Layer 10 of a small transformer language model trained on English Wikipedia (15 layers, counted from 0, width 128).
In attention head 0, each number of a token's query is one row of weights dot the token's vector x. The head spreads its attention over the tokens so far by the softmax of query dot key.

Query weights of the head. A number n stands for (n - 500) times 0.00044.
q0: 390 581 384 686 605 466 600 685 535 516 641 593 639 503 457 673 559 605 577 484 440 454 541 497 557 500 436 597 334 448 392 655 495 505 421 549 391 447 506 531 458 567 530 540 323 524 492 470 666 536 632 588 606 554 462 452 644 625 367 412 542 582 544 653 486 465 320 389 350 424 643 607 427 325 596 383 470 392 526 438 448 442 451 497 476 446 436 511 487 492 446 387 586 433 584 462 552 374 489 620 553 363 477 479 426 351 455 456 466 422 452 562 371 453 556 567 358 369 529 583 571 529 474 489 480 739 470 500
q1: 655 500 658 391 400 426 556 668 470 525 476 456 497 789 470 439 448 252 530 611 508 416 384 457 393 569 511 548 459 687 416 432 528 467 582 482 390 323 591 450 470 583 475 610 394 413 399 610 546 369 396 497 486 425 551 539 576 246 593 591 427 726 570 528 526 623 525 454 646 481 460 294 429 387 471 475 513 494 640 536 368 426 643 514 655 567 577 428 537 574 441 532 542 619 510 497 509 383 555 446 403 465 377 640 573 393 314 610 438 560 541 503 562 489 434 442 626 566 486 560 555 522 379 448 460 400 446 563
q2: 388 422 572 449 414 574 767 561 292 509 472 570 428 408 604 514 464 544 566 503 514 338 556 464 363 503 434 543 542 559 549 432 175 449 346 482 460 413 550 400 528 477 471 284 678 424 589 605 444 462 672 677 406 281 556 558 556 545 557 589 545 602 475 500 650 459 548 601 582 508 250 525 616 608 438 506 522 653 522 523 485 395 559 446 548 503 543 503 448 340 399 511 399 445 376 587 698 489 409 478 543 555 539 452 664 590 472 439 391 370 454 462 546 583 463 486 534 694 340 559 440 469 447 642 330 444 512 457
q3: 631 640 593 487 432 371 457 417 583 669 442 497 406 647 560 383 494 452 559 497 503 466 481 604 683 458 584 428 518 621 450 583 728 552 438 676 528 623 578 474 525 565 468 681 439 456 329 563 663 363 410 529 537 538 459 506 464 422 528 497 561 441 518 687 609 509 589 636 391 527 533 506 600 426 424 364 747 500 470 350 339 580 388 528 507 208 466 656 580 561 516 554 487 363 394 734 203 567 567 367 429 644 431 515 220 333 576 311 546 597 559 440 407 632 463 385 390 376 503 369 518 456 476 481 536 557 576 515
q4: 568 534 413 684 558 555 375 296 393 471 420 432 548 534 426 601 539 544 494 447 509 532 530 427 503 327 500 494 546 536 568 391 464 528 454 603 546 667 452 552 618 442 669 612 551 621 449 429 514 679 531 476 572 679 553 398 338 491 347 390 472 445 472 506 309 322 644 464 404 509 647 546 492 549 538 432 610 361 523 374 503 578 429 619 536 689 581 623 464 614 568 598 612 596 543 391 215 614 606 432 593 542 669 509 522 285 506 488 488 533 549 350 500 449 618 543 394 407 577 333 641 370 404 410 682 557 515 404
q5: 531 441 418 566 638 503 319 245 448 486 414 523 640 451 451 578 533 685 377 454 528 523 259 316 657 311 747 468 403 442 456 601 406 562 571 425 542 651 469 467 580 648 745 500 416 572 460 417 610 605 658 529 665 621 590 359 321 478 325 570 669 556 401 596 493 394 664 331 427 555 442 386 397 531 620 482 633 230 517 532 296 587 356 405 504 585 570 635 594 566 578 740 432 624 610 271 409 462 497 514 598 544 394 375 530 318 559 582 309 530 739 589 561 428 503 511 524 261 645 442 567 406 329 356 739 661 504 331
q6: 440 402 697 353 515 481 397 480 469 523 568 583 448 389 774 474 508 403 233 558 323 417 527 146 301 588 611 368 583 516 407 606 473 496 468 484 343 243 618 621 568 450 421 515 754 496 568 527 437 618 512 528 389 237 433 569 631 432 660 699 361 710 396 477 761 417 500 568 449 639 466 305 627 424 518 406 362 770 459 543 430 207 481 492 466 526 408 454 598 325 310 489 574 619 571 438 880 726 375 541 465 315 407 466 671 539 311 715 590 355 374 636 521 407 519 458 621 603 481 283 280 586 534 702 472 362 551 392
q7: 560 412 738 410 573 500 260 400 493 446 571 378 508 481 824 273 402 508 406 373 489 476 541 527 562 438 457 474 753 563 348 436 526 426 523 663 518 277 548 603 425 659 208 611 556 654 436 515 553 600 535 418 460 664 648 529 436 425 464 348 578 460 440 347 571 476 554 549 349 581 612 440 510 421 295 419 394 380 511 635 628 385 444 579 804 640 507 362 459 653 379 420 717 754 407 666 586 560 554 422 728 371 343 186 496 584 668 452 393 432 515 320 679 489 550 680 439 619 298 493 490 439 472 421 700 468 301 623
q8: 406 567 629 425 548 541 173 434 534 436 584 349 546 533 668 388 321 519 647 552 339 355 479 471 479 579 603 448 395 461 414 510 521 487 290 416 456 511 695 583 391 366 547 568 564 552 404 510 627 584 353 270 875 469 496 662 510 489 684 421 587 374 404 545 511 409 490 300 545 587 350 430 494 626 422 423 471 617 510 272 869 779 583 551 450 563 299 421 471 472 764 378 651 531 434 413 574 631 459 450 620 288 573 544 456 528 645 566 511 574 307 503 489 566 598 408 480 449 520 616 317 564 473 534 614 507 577 500
q9: 667 458 674 490 497 328 547 294 470 441 559 578 483 579 461 532 462 726 586 510 618 242 551 381 446 503 406 470 585 507 359 582 609 451 419 664 633 416 390 468 550 487 363 573 331 537 216 473 549 421 546 507 679 285 439 235 396 479 361 347 546 291 429 594 517 544 656 427 606 539 348 454 547 421 207 639 478 496 481 561 561 689 581 407 552 435 331 675 709 448 541 500 282 453 321 554 446 510 292 549 393 416 529 487 415 385 299 432 500 421 387 344 349 309 474 580 615 570 454 455 433 416 591 533 469 542 442 585
q10: 419 651 550 566 500 301 593 643 775 347 427 533 599 487 348 279 554 509 351 651 457 599 597 665 500 663 599 540 457 415 546 243 649 581 759 707 492 653 192 217 590 769 720 480 512 440 434 431 415 593 610 263 673 500 645 444 392 232 661 319 334 198 576 480 463 582 571 595 313 434 719 713 470 359 403 592 448 369 488 544 520 457 515 539 584 504 822 663 350 484 716 591 360 623 398 363 445 352 477 496 441 443 576 523 328 424 438 363 475 283 663 500 470 381 441 563 379 689 535 598 715 514 723 465 595 473 335 511
q11: 372 538 548 225 319 694 315 516 565 561 489 554 680 285 320 504 351 420 611 685 417 287 594 243 434 695 481 465 337 709 590 413 579 696 626 479 569 484 331 362 511 577 290 572 758 277 528 649 575 468 743 480 378 345 339 608 556 388 694 623 602 794 496 454 658 558 424 556 551 417 474 474 460 313 703 625 536 619 597 562 383 382 347 446 616 373 569 601 380 568 438 245 253 527 635 606 732 334 572 515 335 530 407 485 561 597 489 234 476 736 463 660 393 493 660 523 515 607 372 456 548 445 444 485 255 414 531 576
q12: 336 611 436 480 497 372 541 598 343 688 426 506 457 425 409 476 615 569 434 570 760 514 613 530 619 542 525 625 606 584 327 444 455 543 530 683 783 460 445 583 375 538 496 603 523 532 651 506 598 322 209 650 563 312 500 440 602 635 581 494 553 406 485 456 500 569 447 553 472 562 506 546 596 462 324 465 264 295 445 373 554 647 300 450 288 595 538 643 443 353 542 467 436 494 529 677 432 466 562 451 547 363 494 472 490 551 637 628 627 566 363 436 456 451 450 468 637 670 559 539 548 322 724 509 444 580 449 461
q13: 423 542 510 340 475 656 504 363 432 337 524 500 455 492 374 438 448 433 372 478 419 679 463 305 515 473 446 666 292 489 625 394 478 518 594 626 461 552 567 575 631 443 594 543 607 511 563 595 507 871 592 648 571 500 741 310 661 705 369 300 300 596 566 417 445 895 564 657 339 517 417 507 652 422 500 536 480 428 444 500 500 681 556 378 536 531 738 370 537 456 428 710 216 568 381 482 527 504 511 493 568 493 559 433 477 308 384 667 356 503 561 547 811 344 550 611 384 329 567 353 289 513 517 578 608 622 449 382
q14: 550 439 515 520 492 381 237 604 515 373 272 438 553 450 649 526 289 253 624 551 317 673 353 476 358 556 442 236 393 512 333 680 222 553 459 467 531 667 500 516 562 360 717 600 420 540 254 397 466 404 579 428 388 688 337 406 397 788 311 391 721 539 451 508 664 496 643 391 449 595 311 550 585 450 397 528 386 566 477 402 480 423 481 566 387 266 628 633 441 359 272 343 421 633 507 591 337 320 462 511 690 203 387 408 550 295 431 369 554 599 875 547 655 360 400 601 627 442 569 356 352 476 470 353 504 368 437 723
q15: 603 504 683 247 661 518 625 636 562 478 561 387 409 523 418 384 481 695 417 430 436 718 682 508 563 416 372 596 514 451 546 468 519 496 515 598 554 614 508 496 547 726 454 522 545 630 526 741 316 459 227 564 710 621 515 420 699 576 529 329 475 714 553 500 571 524 522 538 552 340 666 710 393 435 503 518 365 516 528 661 629 576 511 504 708 405 431 621 832 455 529 486 644 599 456 696 488 461 694 486 507 584 275 547 473 215 478 389 450 620 504 264 715 857 345 471 557 380 557 511 653 549 341 380 538 482 567 318
q16: 558 649 545 588 474 531 536 552 451 597 505 546 613 417 363 550 400 472 661 358 540 438 574 360 581 564 575 437 634 376 585 457 458 505 459 610 510 462 537 473 556 639 377 398 633 340 642 445 508 606 503 402 490 544 637 466 402 538 610 623 442 582 468 428 413 541 439 323 557 447 392 439 476 474 549 578 478 409 598 391 495 451 467 497 589 637 398 471 578 726 424 552 655 549 545 513 653 457 574 497 392 445 408 444 429 563 246 545 464 417 295 597 514 600 541 482 523 503 606 468 392 581 553 492 565 425 466 490
q17: 491 442 580 442 580 538 328 535 303 409 462 300 485 653 383 514 577 584 476 673 605 455 433 596 614 506 509 530 345 631 457 547 558 593 559 535 497 404 334 478 544 316 574 526 534 509 226 497 408 597 579 717 515 512 561 452 410 413 479 470 471 591 491 282 585 500 573 506 419 564 589 483 626 397 371 515 612 386 656 613 464 474 370 411 520 529 456 801 604 439 509 269 402 559 402 419 506 593 579 610 541 477 563 684 447 494 462 491 563 676 569 524 637 428 600 580 430 467 346 415 520 397 330 444 630 526 615 592
q18: 567 400 481 529 715 497 450 362 350 364 538 536 520 497 385 386 411 425 404 456 676 620 446 390 609 455 323 472 427 503 572 614 492 422 602 500 478 336 461 352 585 398 651 413 412 511 446 466 414 729 671 526 640 666 517 406 562 405 462 456 565 423 540 411 474 531 388 285 542 444 468 451 424 628 430 430 456 444 476 531 475 445 398 384 503 439 552 517 602 457 586 405 462 608 619 410 423 424 726 693 536 551 473 582 506 620 511 511 544 677 439 522 509 540 582 582 538 371 621 503 424 490 382 432 655 548 455 456
q19: 500 495 538 470 397 422 475 517 359 492 487 648 484 545 646 536 511 696 529 511 474 308 635 445 329 540 379 734 632 530 507 357 511 366 439 455 510 539 509 528 550 537 362 435 530 626 407 296 385 522 438 709 513 269 624 455 487 368 526 484 456 665 541 561 538 512 513 552 454 461 523 717 639 409 500 537 378 621 464 534 489 505 533 566 574 520 505 444 570 377 527 449 455 492 413 613 435 466 490 490 618 434 447 440 606 401 588 591 397 468 447 329 585 518 547 521 518 558 433 481 495 441 457 712 544 410 436 413
q20: 512 447 577 424 350 393 363 548 554 595 615 560 513 459 704 429 497 563 459 641 409 337 715 317 358 472 545 539 660 559 371 519 467 578 446 548 598 410 497 644 642 711 355 620 658 413 612 506 559 690 582 388 357 394 692 417 575 533 611 579 285 430 444 401 487 419 519 460 451 453 537 562 630 361 467 474 464 449 407 529 633 358 450 643 682 574 475 346 421 441 471 365 664 708 494 669 668 647 393 531 510 401 454 365 652 600 456 594 683 479 176 342 630 497 333 538 531 516 459 503 363 466 478 563 470 469 390 428
q21: 463 523 645 581 428 288 485 573 656 631 680 392 511 372 446 454 425 381 514 466 600 537 601 532 528 474 336 579 550 552 396 436 340 457 629 638 575 382 526 715 439 602 419 436 384 469 525 597 520 626 493 461 622 558 371 466 650 454 551 388 447 348 441 387 353 539 325 578 470 364 639 470 455 352 394 514 426 271 292 764 669 405 480 599 797 576 334 442 620 423 314 376 602 804 585 815 632 604 513 427 452 572 428 389 522 424 440 403 590 706 345 303 504 401 281 510 406 534 437 518 529 619 487 344 432 483 535 542
q22: 536 608 364 510 661 510 307 504 490 586 542 353 514 410 425 564 409 438 689 369 412 544 439 503 666 644 587 382 480 421 557 642 585 392 627 597 457 367 537 468 368 590 443 576 286 656 497 612 539 322 418 610 470 433 292 594 552 361 225 443 487 719 642 534 514 456 444 458 379 337 412 467 292 397 468 381 623 415 510 369 283 732 279 413 425 435 520 557 586 673 588 599 371 527 577 371 342 431 523 487 307 668 519 615 390 446 556 266 511 500 436 683 396 474 474 460 480 417 520 356 646 509 588 297 577 689 459 575
q23: 442 442 665 558 440 721 878 589 448 393 620 346 474 669 481 598 504 554 545 405 599 413 671 562 528 477 531 394 459 758 541 231 304 603 485 481 430 573 554 386 562 276 560 330 337 450 471 343 296 403 530 359 424 518 443 416 336 482 341 570 633 361 527 633 525 444 521 460 669 568 517 582 503 531 619 486 536 683 422 563 553 517 606 531 578 419 451 482 135 576 733 540 635 388 651 720 639 459 604 589 441 544 544 396 481 365 658 447 455 480 789 457 598 656 656 545 548 347 394 518 540 631 354 549 394 527 425 490
q24: 488 512 551 411 549 544 435 305 686 448 456 450 475 242 739 414 619 673 338 251 309 522 458 470 224 578 610 393 440 412 971 303 521 364 406 404 370 564 277 444 722 451 477 371 450 521 694 492 338 375 443 298 387 385 371 320 349 496 395 443 400 439 571 381 425 454 460 517 402 460 441 687 573 585 415 351 408 513 729 447 442 670 353 317 386 567 654 619 384 538 393 609 487 337 361 334 596 300 440 559 476 406 626 717 647 446 291 740 414 289 927 368 391 275 568 687 576 557 576 517 523 380 417 346 615 460 488 435
q25: 717 474 522 575 431 425 565 362 686 508 605 525 576 340 276 489 679 475 413 82 728 620 395 388 667 628 408 346 271 496 534 462 340 519 436 459 451 644 613 295 523 446 613 579 599 453 591 523 585 410 402 496 640 523 527 684 470 691 504 508 556 341 552 592 406 576 496 265 324 437 504 545 605 526 323 519 543 386 322 573 577 648 225 675 735 544 576 573 562 536 423 471 872 630 430 582 434 406 432 459 580 411 319 300 601 364 334 352 455 691 524 666 500 537 685 675 624 359 212 406 413 415 496 584 189 392 512 543
q26: 613 466 566 471 519 577 670 576 543 503 424 503 289 661 527 503 581 507 581 472 601 453 643 709 563 437 478 349 423 519 567 491 522 650 632 443 562 451 538 431 614 378 511 645 593 494 429 573 352 314 453 539 370 582 373 685 497 315 451 416 689 450 584 397 660 535 324 477 548 497 367 491 606 176 265 728 574 470 470 415 579 475 403 456 469 440 550 594 512 700 658 404 477 556 523 471 581 512 645 485 640 545 512 485 457 554 611 427 348 362 298 491 390 530 469 450 558 516 424 346 488 520 673 345 311 530 510 705
q27: 541 507 476 398 454 587 594 395 368 451 363 329 701 583 459 473 463 554 503 208 596 405 496 632 461 483 570 688 559 636 519 576 464 565 359 523 430 592 600 504 368 539 640 497 616 853 427 357 466 439 523 391 587 514 446 560 490 445 389 374 469 542 391 740 435 397 608 515 512 654 503 479 354 264 351 753 354 451 691 316 283 451 247 346 496 456 545 401 537 493 344 540 624 444 726 568 379 324 663 712 332 486 402 431 355 440 365 660 507 606 745 568 376 456 712 594 624 479 414 446 493 425 476 528 467 643 607 408
q28: 148 396 489 471 330 625 576 395 339 496 697 592 401 487 614 481 533 470 575 611 457 414 528 265 332 458 619 364 714 456 588 523 698 415 433 808 641 393 660 612 676 385 594 668 443 596 561 560 412 310 572 345 606 444 722 595 635 541 469 650 450 206 542 417 581 515 441 644 517 488 282 473 437 473 534 356 608 546 588 349 520 574 435 468 822 366 571 504 324 406 520 375 555 587 427 468 300 465 582 362 520 835 210 613 726 660 379 267 450 522 358 560 424 794 660 539 457 724 732 443 447 585 703 590 331 519 605 522
q29: 563 504 596 326 202 421 300 666 447 485 504 411 556 627 569 584 353 246 492 374 392 417 352 500 342 631 553 442 594 430 432 538 294 49 460 427 519 472 575 308 523 450 639 210 181 338 488 500 470 594 427 343 447 285 547 561 481 556 515 511 537 523 552 466 449 618 602 536 446 552 515 358 252 440 453 643 583 662 666 657 454 440 493 489 334 393 553 339 388 724 527 643 435 477 514 508 279 511 496 381 363 596 504 658 524 569 778 616 387 460 488 627 475 504 579 557 883 371 299 629 438 609 422 557 309 504 263 643
q30: 380 503 615 493 599 555 560 496 584 510 455 408 343 598 623 466 581 569 462 430 393 374 339 533 607 305 626 195 476 522 415 507 145 356 411 440 545 500 281 681 573 595 372 458 536 632 748 607 449 349 620 612 427 606 608 521 380 423 500 647 572 437 273 408 381 338 643 445 515 418 408 352 593 761 424 254 547 717 561 655 397 410 442 563 378 548 667 532 533 485 617 453 368 324 477 429 330 517 268 367 518 605 497 400 612 311 414 457 299 613 467 404 624 558 545 307 659 500 620 558 353 396 568 608 372 531 450 493
q31: 539 511 689 447 558 400 348 562 558 554 564 463 685 796 512 444 500 468 832 489 539 539 552 375 393 681 427 419 375 359 445 600 456 390 466 718 511 519 651 573 371 475 504 417 417 341 432 474 405 407 220 549 334 420 496 467 539 292 435 800 283 381 447 569 549 521 281 655 90 429 673 553 575 248 250 515 418 546 574 420 327 604 574 533 561 423 442 343 135 650 573 521 551 475 477 640 387 382 464 567 504 560 675 371 500 478 604 404 612 541 665 533 722 630 622 493 586 442 514 608 421 458 472 518 500 468 552 582

Each question shows a short text with each token's key, already scaled and adjusted for position as the last token sees it. A number n stands for (n - 500) times 0.0026.

Then comes the last token's vector x. A number n stands for (n - 500) times 0.018.

0 " m": 512 455 503 537 573 438 607 560 508 493 495 478 314 489 450 523 521 452 421 543 639 525 172 341 371 556 523 594 399 494 449 548
1 "idd": 492 558 546 514 541 456 468 511 557 453 491 490 397 459 508 518 525 435 420 547 636 656 273 471 410 370 498 577 606 519 397 530
2 "ens": 410 512 501 515 556 416 527 555 604 520 568 404 362 442 473 547 521 431 466 505 543 526 298 425 523 366 521 602 522 595 517 483
3 " and": 449 527 535 492 481 405 597 582 489 448 518 496 333 510 520 457 486 480 443 544 659 516 135 375 423 544 535 591 434 532 465 500
4 " car": 459 474 545 552 527 358 587 598 571 543 433 353 317 531 658 362 495 535 385 564 581 590 380 335 499 498 440 658 475 530 565 533
5 "v": 508 442 566 514 505 516 575 470 430 434 443 509 497 508 656 392 452 511 442 620 691 563 319 341 476 499 559 626 547 457 602 609
6 "ings": 531 516 432 621 497 492 543 476 533 532 432 404 434 476 574 329 516 511 447 534 596 548 293 462 412 575 523 638 576 664 500 471
x: 491 409 400 487 384 391 534 446 546 540 601 652 475 442 536 327 577 452 481 376 445 442 535 546 427 216 405 456 501 544 273 533 311 481 508 525 611 493 569 428 443 479 461 428 516 575 650 652 383 568 454 443 597 463 543 422 551 603 605 566 451 461 356 542 510 466 614 517 348 534 472 415 630 384 418 628 444 463 670 597 622 519 591 460 583 568 343 299 694 435 490 458 359 607 568 432 461 585 431 491 541 255 339 326 464 544 313 509 582 458 470 558 558 352 305 732 463 609 456 702 582 561 514 560 453 439 513 641
Which token does the last token look at most, and with what share of its attention? 3 " and", with about 50%

0 " D": 525 426 442 595 567 427 611 554 502 516 534 494 339 519 483 500 484 492 430 535 637 526 113 352 364 537 552 580 333 461 498 526
1 "on": 611 523 545 605 587 411 540 441 643 529 477 552 346 470 560 336 522 531 368 606 594 574 180 430 492 427 689 571 331 619 553 634
2 "ald": 564 514 451 645 512 534 488 425 527 598 435 547 340 365 509 352 537 473 458 464 593 519 320 363 587 429 739 577 332 650 416 607
3 " Tr": 481 390 492 633 488 483 590 481 554 651 431 495 358 428 487 427 504 481 433 501 625 483 280 507 439 561 566 609 372 579 422 474
4 "um": 372 536 538 502 480 501 453 463 574 529 363 614 416 483 483 492 497 515 458 573 624 470 253 313 402 543 698 477 383 555 420 734
5 "p": 531 462 539 460 576 545 441 465 515 611 396 598 536 479 624 431 525 525 476 456 514 444 286 487 406 485 599 498 610 600 397 729
6 ".\n\n": 493 571 614 473 533 438 653 605 419 499 587 461 377 557 494 540 466 508 475 529 707 648 62 308 465 584 516 524 323 472 458 503
x: 633 595 498 511 531 536 608 485 457 424 541 577 427 564 404 493 542 496 507 609 520 617 530 630 455 567 537 489 343 489 330 340 644 508 472 384 480 674 413 357 475 734 483 522 814 559 595 658 456 580 499 555 589 566 632 404 627 390 587 341 386 464 399 582 640 502 580 498 536 440 596 444 548 520 548 604 399 627 387 394 549 560 651 646 544 469 448 553 790 479 405 638 596 488 514 400 561 557 480 530 518 505 504 534 402 456 300 450 571 367 476 435 392 593 290 662 451 499 391 490 491 604 569 501 539 617 662 355
Which token does the last token look at most? 6 ".\n\n"

0 "C": 528 483 445 568 540 431 561 549 553 505 534 488 383 529 463 512 490 481 445 544 604 501 153 284 391 526 579 572 349 518 468 556
1 " L": 478 474 476 596 496 413 609 562 521 497 519 496 361 497 510 488 510 476 428 517 621 515 182 371 373 550 526 590 365 506 439 585
2 "G": 533 457 461 598 437 446 513 512 647 507 519 563 325 516 472 439 595 404 444 568 589 500 169 314 440 515 616 571 414 614 514 495
3 "B": 420 530 503 553 523 467 503 460 557 579 518 545 404 540 454 476 603 426 435 595 641 514 206 205 335 581 682 520 491 670 490 560
4 "T": 512 486 464 563 503 471 576 520 585 524 572 549 447 549 402 517 460 467 436 554 554 450 223 343 301 555 621 550 449 540 452 564
5 " Comm": 516 563 536 594 473 410 606 520 471 512 458 500 425 506 420 541 490 489 426 552 666 485 220 387 426 546 480 632 326 532 507 559
6 "un": 526 474 622 547 533 502 458 569 635 609 496 493 368 519 498 513 510 491 530 591 554 463 399 608 521 450 511 526 590 493 518 517
x: 525 394 526 620 310 391 485 325 439 347 572 554 449 540 552 459 535 570 519 544 493 528 594 633 521 539 475 332 525 560 258 593 559 445 586 337 607 412 537 568 494 582 455 471 571 453 542 603 479 591 484 618 491 329 470 487 469 579 498 305 441 502 434 739 642 747 600 610 501 585 829 560 419 574 558 456 457 686 462 479 417 426 495 625 569 548 369 480 551 487 458 487 627 462 197 602 632 383 520 453 676 461 519 637 462 765 429 462 527 506 480 375 574 603 508 454 434 385 410 452 496 519 458 467 611 653 592 658
Which token does the last token look at most? 1 " L"

0 " c": 520 464 479 572 550 453 583 577 503 484 521 473 367 532 507 504 512 464 410 553 633 539 137 333 397 568 505 572 367 494 471 540
1 "ust": 444 458 439 557 556 458 535 553 570 536 504 451 312 550 541 529 585 629 452 538 502 488 299 399 455 452 400 592 299 532 618 585
2 "om": 483 543 463 621 576 491 509 480 494 548 508 502 338 523 531 468 575 509 435 510 610 427 299 301 379 448 496 616 432 583 496 660
3 "ers": 458 549 507 580 539 518 577 536 563 604 435 399 435 538 422 445 503 471 545 490 587 475 285 371 377 525 495 634 495 546 543 562
4 ".\n\n": 476 550 586 478 554 445 639 610 419 503 590 460 371 557 497 539 518 447 426 528 707 648 58 300 460 595 512 531 327 465 461 505
5 "The": 503 486 550 482 520 371 690 598 456 456 599 381 416 518 477 544 517 485 504 514 667 541 223 317 432 604 515 558 318 409 478 518
6 " ": 496 551 601 462 492 348 563 525 526 405 507 468 411 333 518 464 506 455 498 510 648 668 241 311 475 469 564 536 342 530 404 506
x: 376 670 317 512 497 672 562 622 616 458 554 625 440 642 624 555 502 445 559 709 238 480 288 543 509 481 564 455 360 506 481 547 581 594 461 369 537 486 387 445 590 539 582 530 582 537 549 454 582 633 459 531 559 475 582 467 649 491 467 420 435 429 374 485 550 641 568 491 518 306 631 503 576 554 527 489 481 693 508 669 510 579 779 740 398 681 447 465 649 405 485 517 467 371 398 361 501 637 511 371 448 508 546 615 440 532 289 460 497 271 298 349 512 428 451 487 434 423 519 504 395 533 531 397 559 498 517 389
Which token does the last token look at most, and with what share of its attention? 4 ".\n\n", with about 30%

0 " c": 520 464 479 572 550 453 583 577 503 484 521 473 367 532 507 504 512 464 410 553 633 539 137 333 397 568 505 572 367 494 471 540
1 "m": 574 512 489 573 567 376 646 555 588 448 503 597 361 493 550 423 558 374 415 582 573 489 253 367 423 386 555 584 490 548 593 504
2 " M": 518 509 499 587 510 403 638 532 546 524 477 481 355 473 489 521 549 434 464 604 654 505 182 333 387 489 533 634 369 501 419 519
3 "18": 452 532 519 513 518 514 596 542 587 564 428 499 345 580 383 380 546 461 419 540 571 516 406 272 454 427 454 493 454 661 513 498
4 "81": 494 586 527 534 585 415 578 464 440 591 540 522 457 615 527 540 421 499 437 506 577 505 394 323 476 457 490 539 524 607 574 463
5 " was": 533 543 527 460 556 405 650 530 476 476 531 499 423 574 426 626 506 532 488 555 637 532 231 387 386 501 517 563 356 463 537 484
6 " a": 479 541 538 535 535 387 659 591 442 476 495 391 356 559 575 542 522 511 468 501 690 575 189 355 469 576 475 644 331 438 485 529
x: 488 488 442 429 416 591 483 508 404 399 684 560 475 603 465 469 447 408 524 594 488 526 458 621 445 478 501 416 402 561 270 456 628 556 426 272 527 559 356 469 475 696 484 518 779 597 621 634 466 658 469 485 526 611 590 361 598 437 573 425 384 535 401 575 614 389 594 477 498 432 599 403 577 669 501 571 466 526 397 400 508 510 695 560 579 479 387 458 694 481 379 638 572 478 648 412 586 613 434 597 556 477 466 580 420 563 341 424 551 383 489 386 363 629 352 613 463 388 382 548 414 688 537 480 578 609 614 397
Which token does the last token look at most? 5 " was"

0 "ound": 524 486 487 537 558 462 560 534 568 530 522 424 330 519 426 528 525 502 467 535 608 517 124 394 390 509 534 557 385 490 469 501
1 "ation": 497 487 498 548 562 454 594 535 601 515 482 427 352 528 419 523 523 478 449 523 575 523 127 345 369 511 507 569 386 519 495 480
2 " and": 469 515 510 513 501 413 598 570 510 474 515 487 329 515 507 487 529 476 435 533 629 511 139 347 416 519 547 581 417 521 473 499
3 " e": 489 455 526 474 507 403 569 558 463 458 543 464 372 481 667 370 526 456 362 529 582 498 291 432 471 506 542 599 429 542 511 507
4 "ight": 465 557 472 543 548 464 548 534 454 555 521 395 427 450 613 419 511 591 531 526 632 723 193 233 485 488 478 598 426 510 590 492
5 " other": 516 451 503 557 512 433 562 539 512 499 454 484 324 493 581 477 502 490 440 549 604 604 263 330 481 530 436 632 476 483 565 576
6 " n": 538 519 558 559 428 497 539 547 488 436 450 479 344 448 521 424 498 521 441 563 562 488 329 431 406 404 515 526 522 559 577 536
x: 445 556 546 480 346 477 525 509 366 459 622 537 459 417 580 559 563 532 543 585 203 497 559 455 583 570 435 416 363 517 400 629 725 511 475 413 393 421 589 446 624 489 443 434 754 647 455 632 389 744 422 535 539 488 603 546 686 290 528 533 468 329 368 532 629 724 532 580 328 409 540 415 517 595 563 596 556 650 488 472 465 654 537 545 572 652 526 288 538 553 436 529 506 457 456 409 361 629 489 486 531 527 411 573 285 434 462 545 471 409 470 480 385 545 512 471 392 420 547 563 242 422 481 451 549 519 409 427
Which two tokens does the last token look at most, in order? 1 "ation", 0 "ound"

0 " s": 513 466 476 563 562 442 599 580 529 488 506 480 333 541 492 509 534 484 424 543 638 542 151 355 393 587 540 587 389 449 469 565
1 "it": 531 518 518 515 589 486 501 588 671 492 537 519 277 521 599 397 497 462 382 533 608 574 214 304 490 489 525 538 456 498 504 607
2 "es": 473 527 497 511 636 413 590 479 553 503 455 445 441 520 529 490 528 477 525 490 552 517 193 400 329 521 488 588 470 560 524 541
3 " including": 489 528 519 512 532 445 614 547 529 506 538 506 345 506 505 471 483 464 453 518 639 517 203 325 398 532 535 609 382 497 443 530
4 " the": 503 508 544 545 529 362 668 550 506 510 498 428 399 499 482 472 478 485 453 538 690 544 223 314 397 567 513 608 321 463 496 525
5 " B": 483 556 540 582 417 381 574 454 572 493 492 485 330 400 570 368 377 492 371 617 615 572 261 422 431 448 607 638 380 580 451 582
6 "as": 518 518 561 575 553 400 523 480 638 433 533 482 366 498 518 463 424 484 373 538 553 476 266 359 472 330 615 625 431 574 452 549
x: 561 492 549 451 334 556 729 486 423 307 696 571 539 569 650 482 427 548 411 708 493 385 460 524 453 324 421 525 386 610 305 502 509 464 401 302 587 518 555 520 670 508 471 486 528 494 421 564 485 464 478 646 405 477 514 533 456 513 548 526 238 439 539 510 477 657 445 608 312 488 519 732 512 459 581 524 377 653 501 668 641 498 545 457 495 501 512 353 661 471 325 600 513 359 614 411 364 641 669 348 596 615 587 585 322 479 440 490 580 443 455 488 356 441 562 587 624 458 443 630 530 494 541 295 600 384 606 489
Which token does the last token look at most, and with what share of its attention? 5 " B", with about 30%

0 " to": 548 474 487 548 531 414 632 543 542 449 527 490 344 543 488 488 529 473 470 502 600 534 185 332 390 478 536 596 348 527 457 560
1 " prov": 427 520 514 540 587 428 527 522 446 566 430 359 470 529 588 482 516 544 453 490 554 551 318 451 521 394 444 597 444 419 483 574
2 "ide": 485 506 492 507 571 466 523 517 502 580 489 498 362 553 577 471 461 534 460 528 597 499 302 334 452 432 451 595 403 516 481 555
3 " high": 462 544 524 537 589 428 534 526 636 537 541 418 394 508 537 458 476 473 432 547 631 536 287 409 479 457 502 572 527 535 501 559
4 "-": 553 593 422 592 451 504 484 602 530 432 590 456 465 367 591 530 428 487 462 507 512 486 456 468 393 381 513 642 478 654 433 446
5 "ang": 552 501 580 508 452 409 433 514 503 437 468 585 380 342 693 432 411 488 406 572 618 583 292 432 478 424 618 505 535 498 600 562
6 "le": 546 484 500 579 567 530 390 492 688 603 546 487 562 396 552 397 513 564 446 545 549 511 323 443 533 392 452 602 572 580 501 618
x: 414 339 559 443 316 457 511 546 441 501 399 607 506 542 713 342 502 708 531 432 507 466 505 613 586 475 362 387 725 346 311 385 484 472 514 379 567 329 518 552 605 520 468 414 487 473 431 294 647 536 520 419 656 384 628 625 592 507 735 497 662 450 221 577 554 444 647 432 468 526 509 447 585 562 555 665 625 297 493 403 539 574 460 580 605 409 467 409 729 353 430 418 465 485 555 501 585 485 591 552 494 564 532 577 370 619 447 501 616 281 528 509 559 477 443 600 403 391 450 536 438 489 583 664 559 558 530 576
Which token does the last token look at most, and with what share of its attention? 0 " to", with about 30%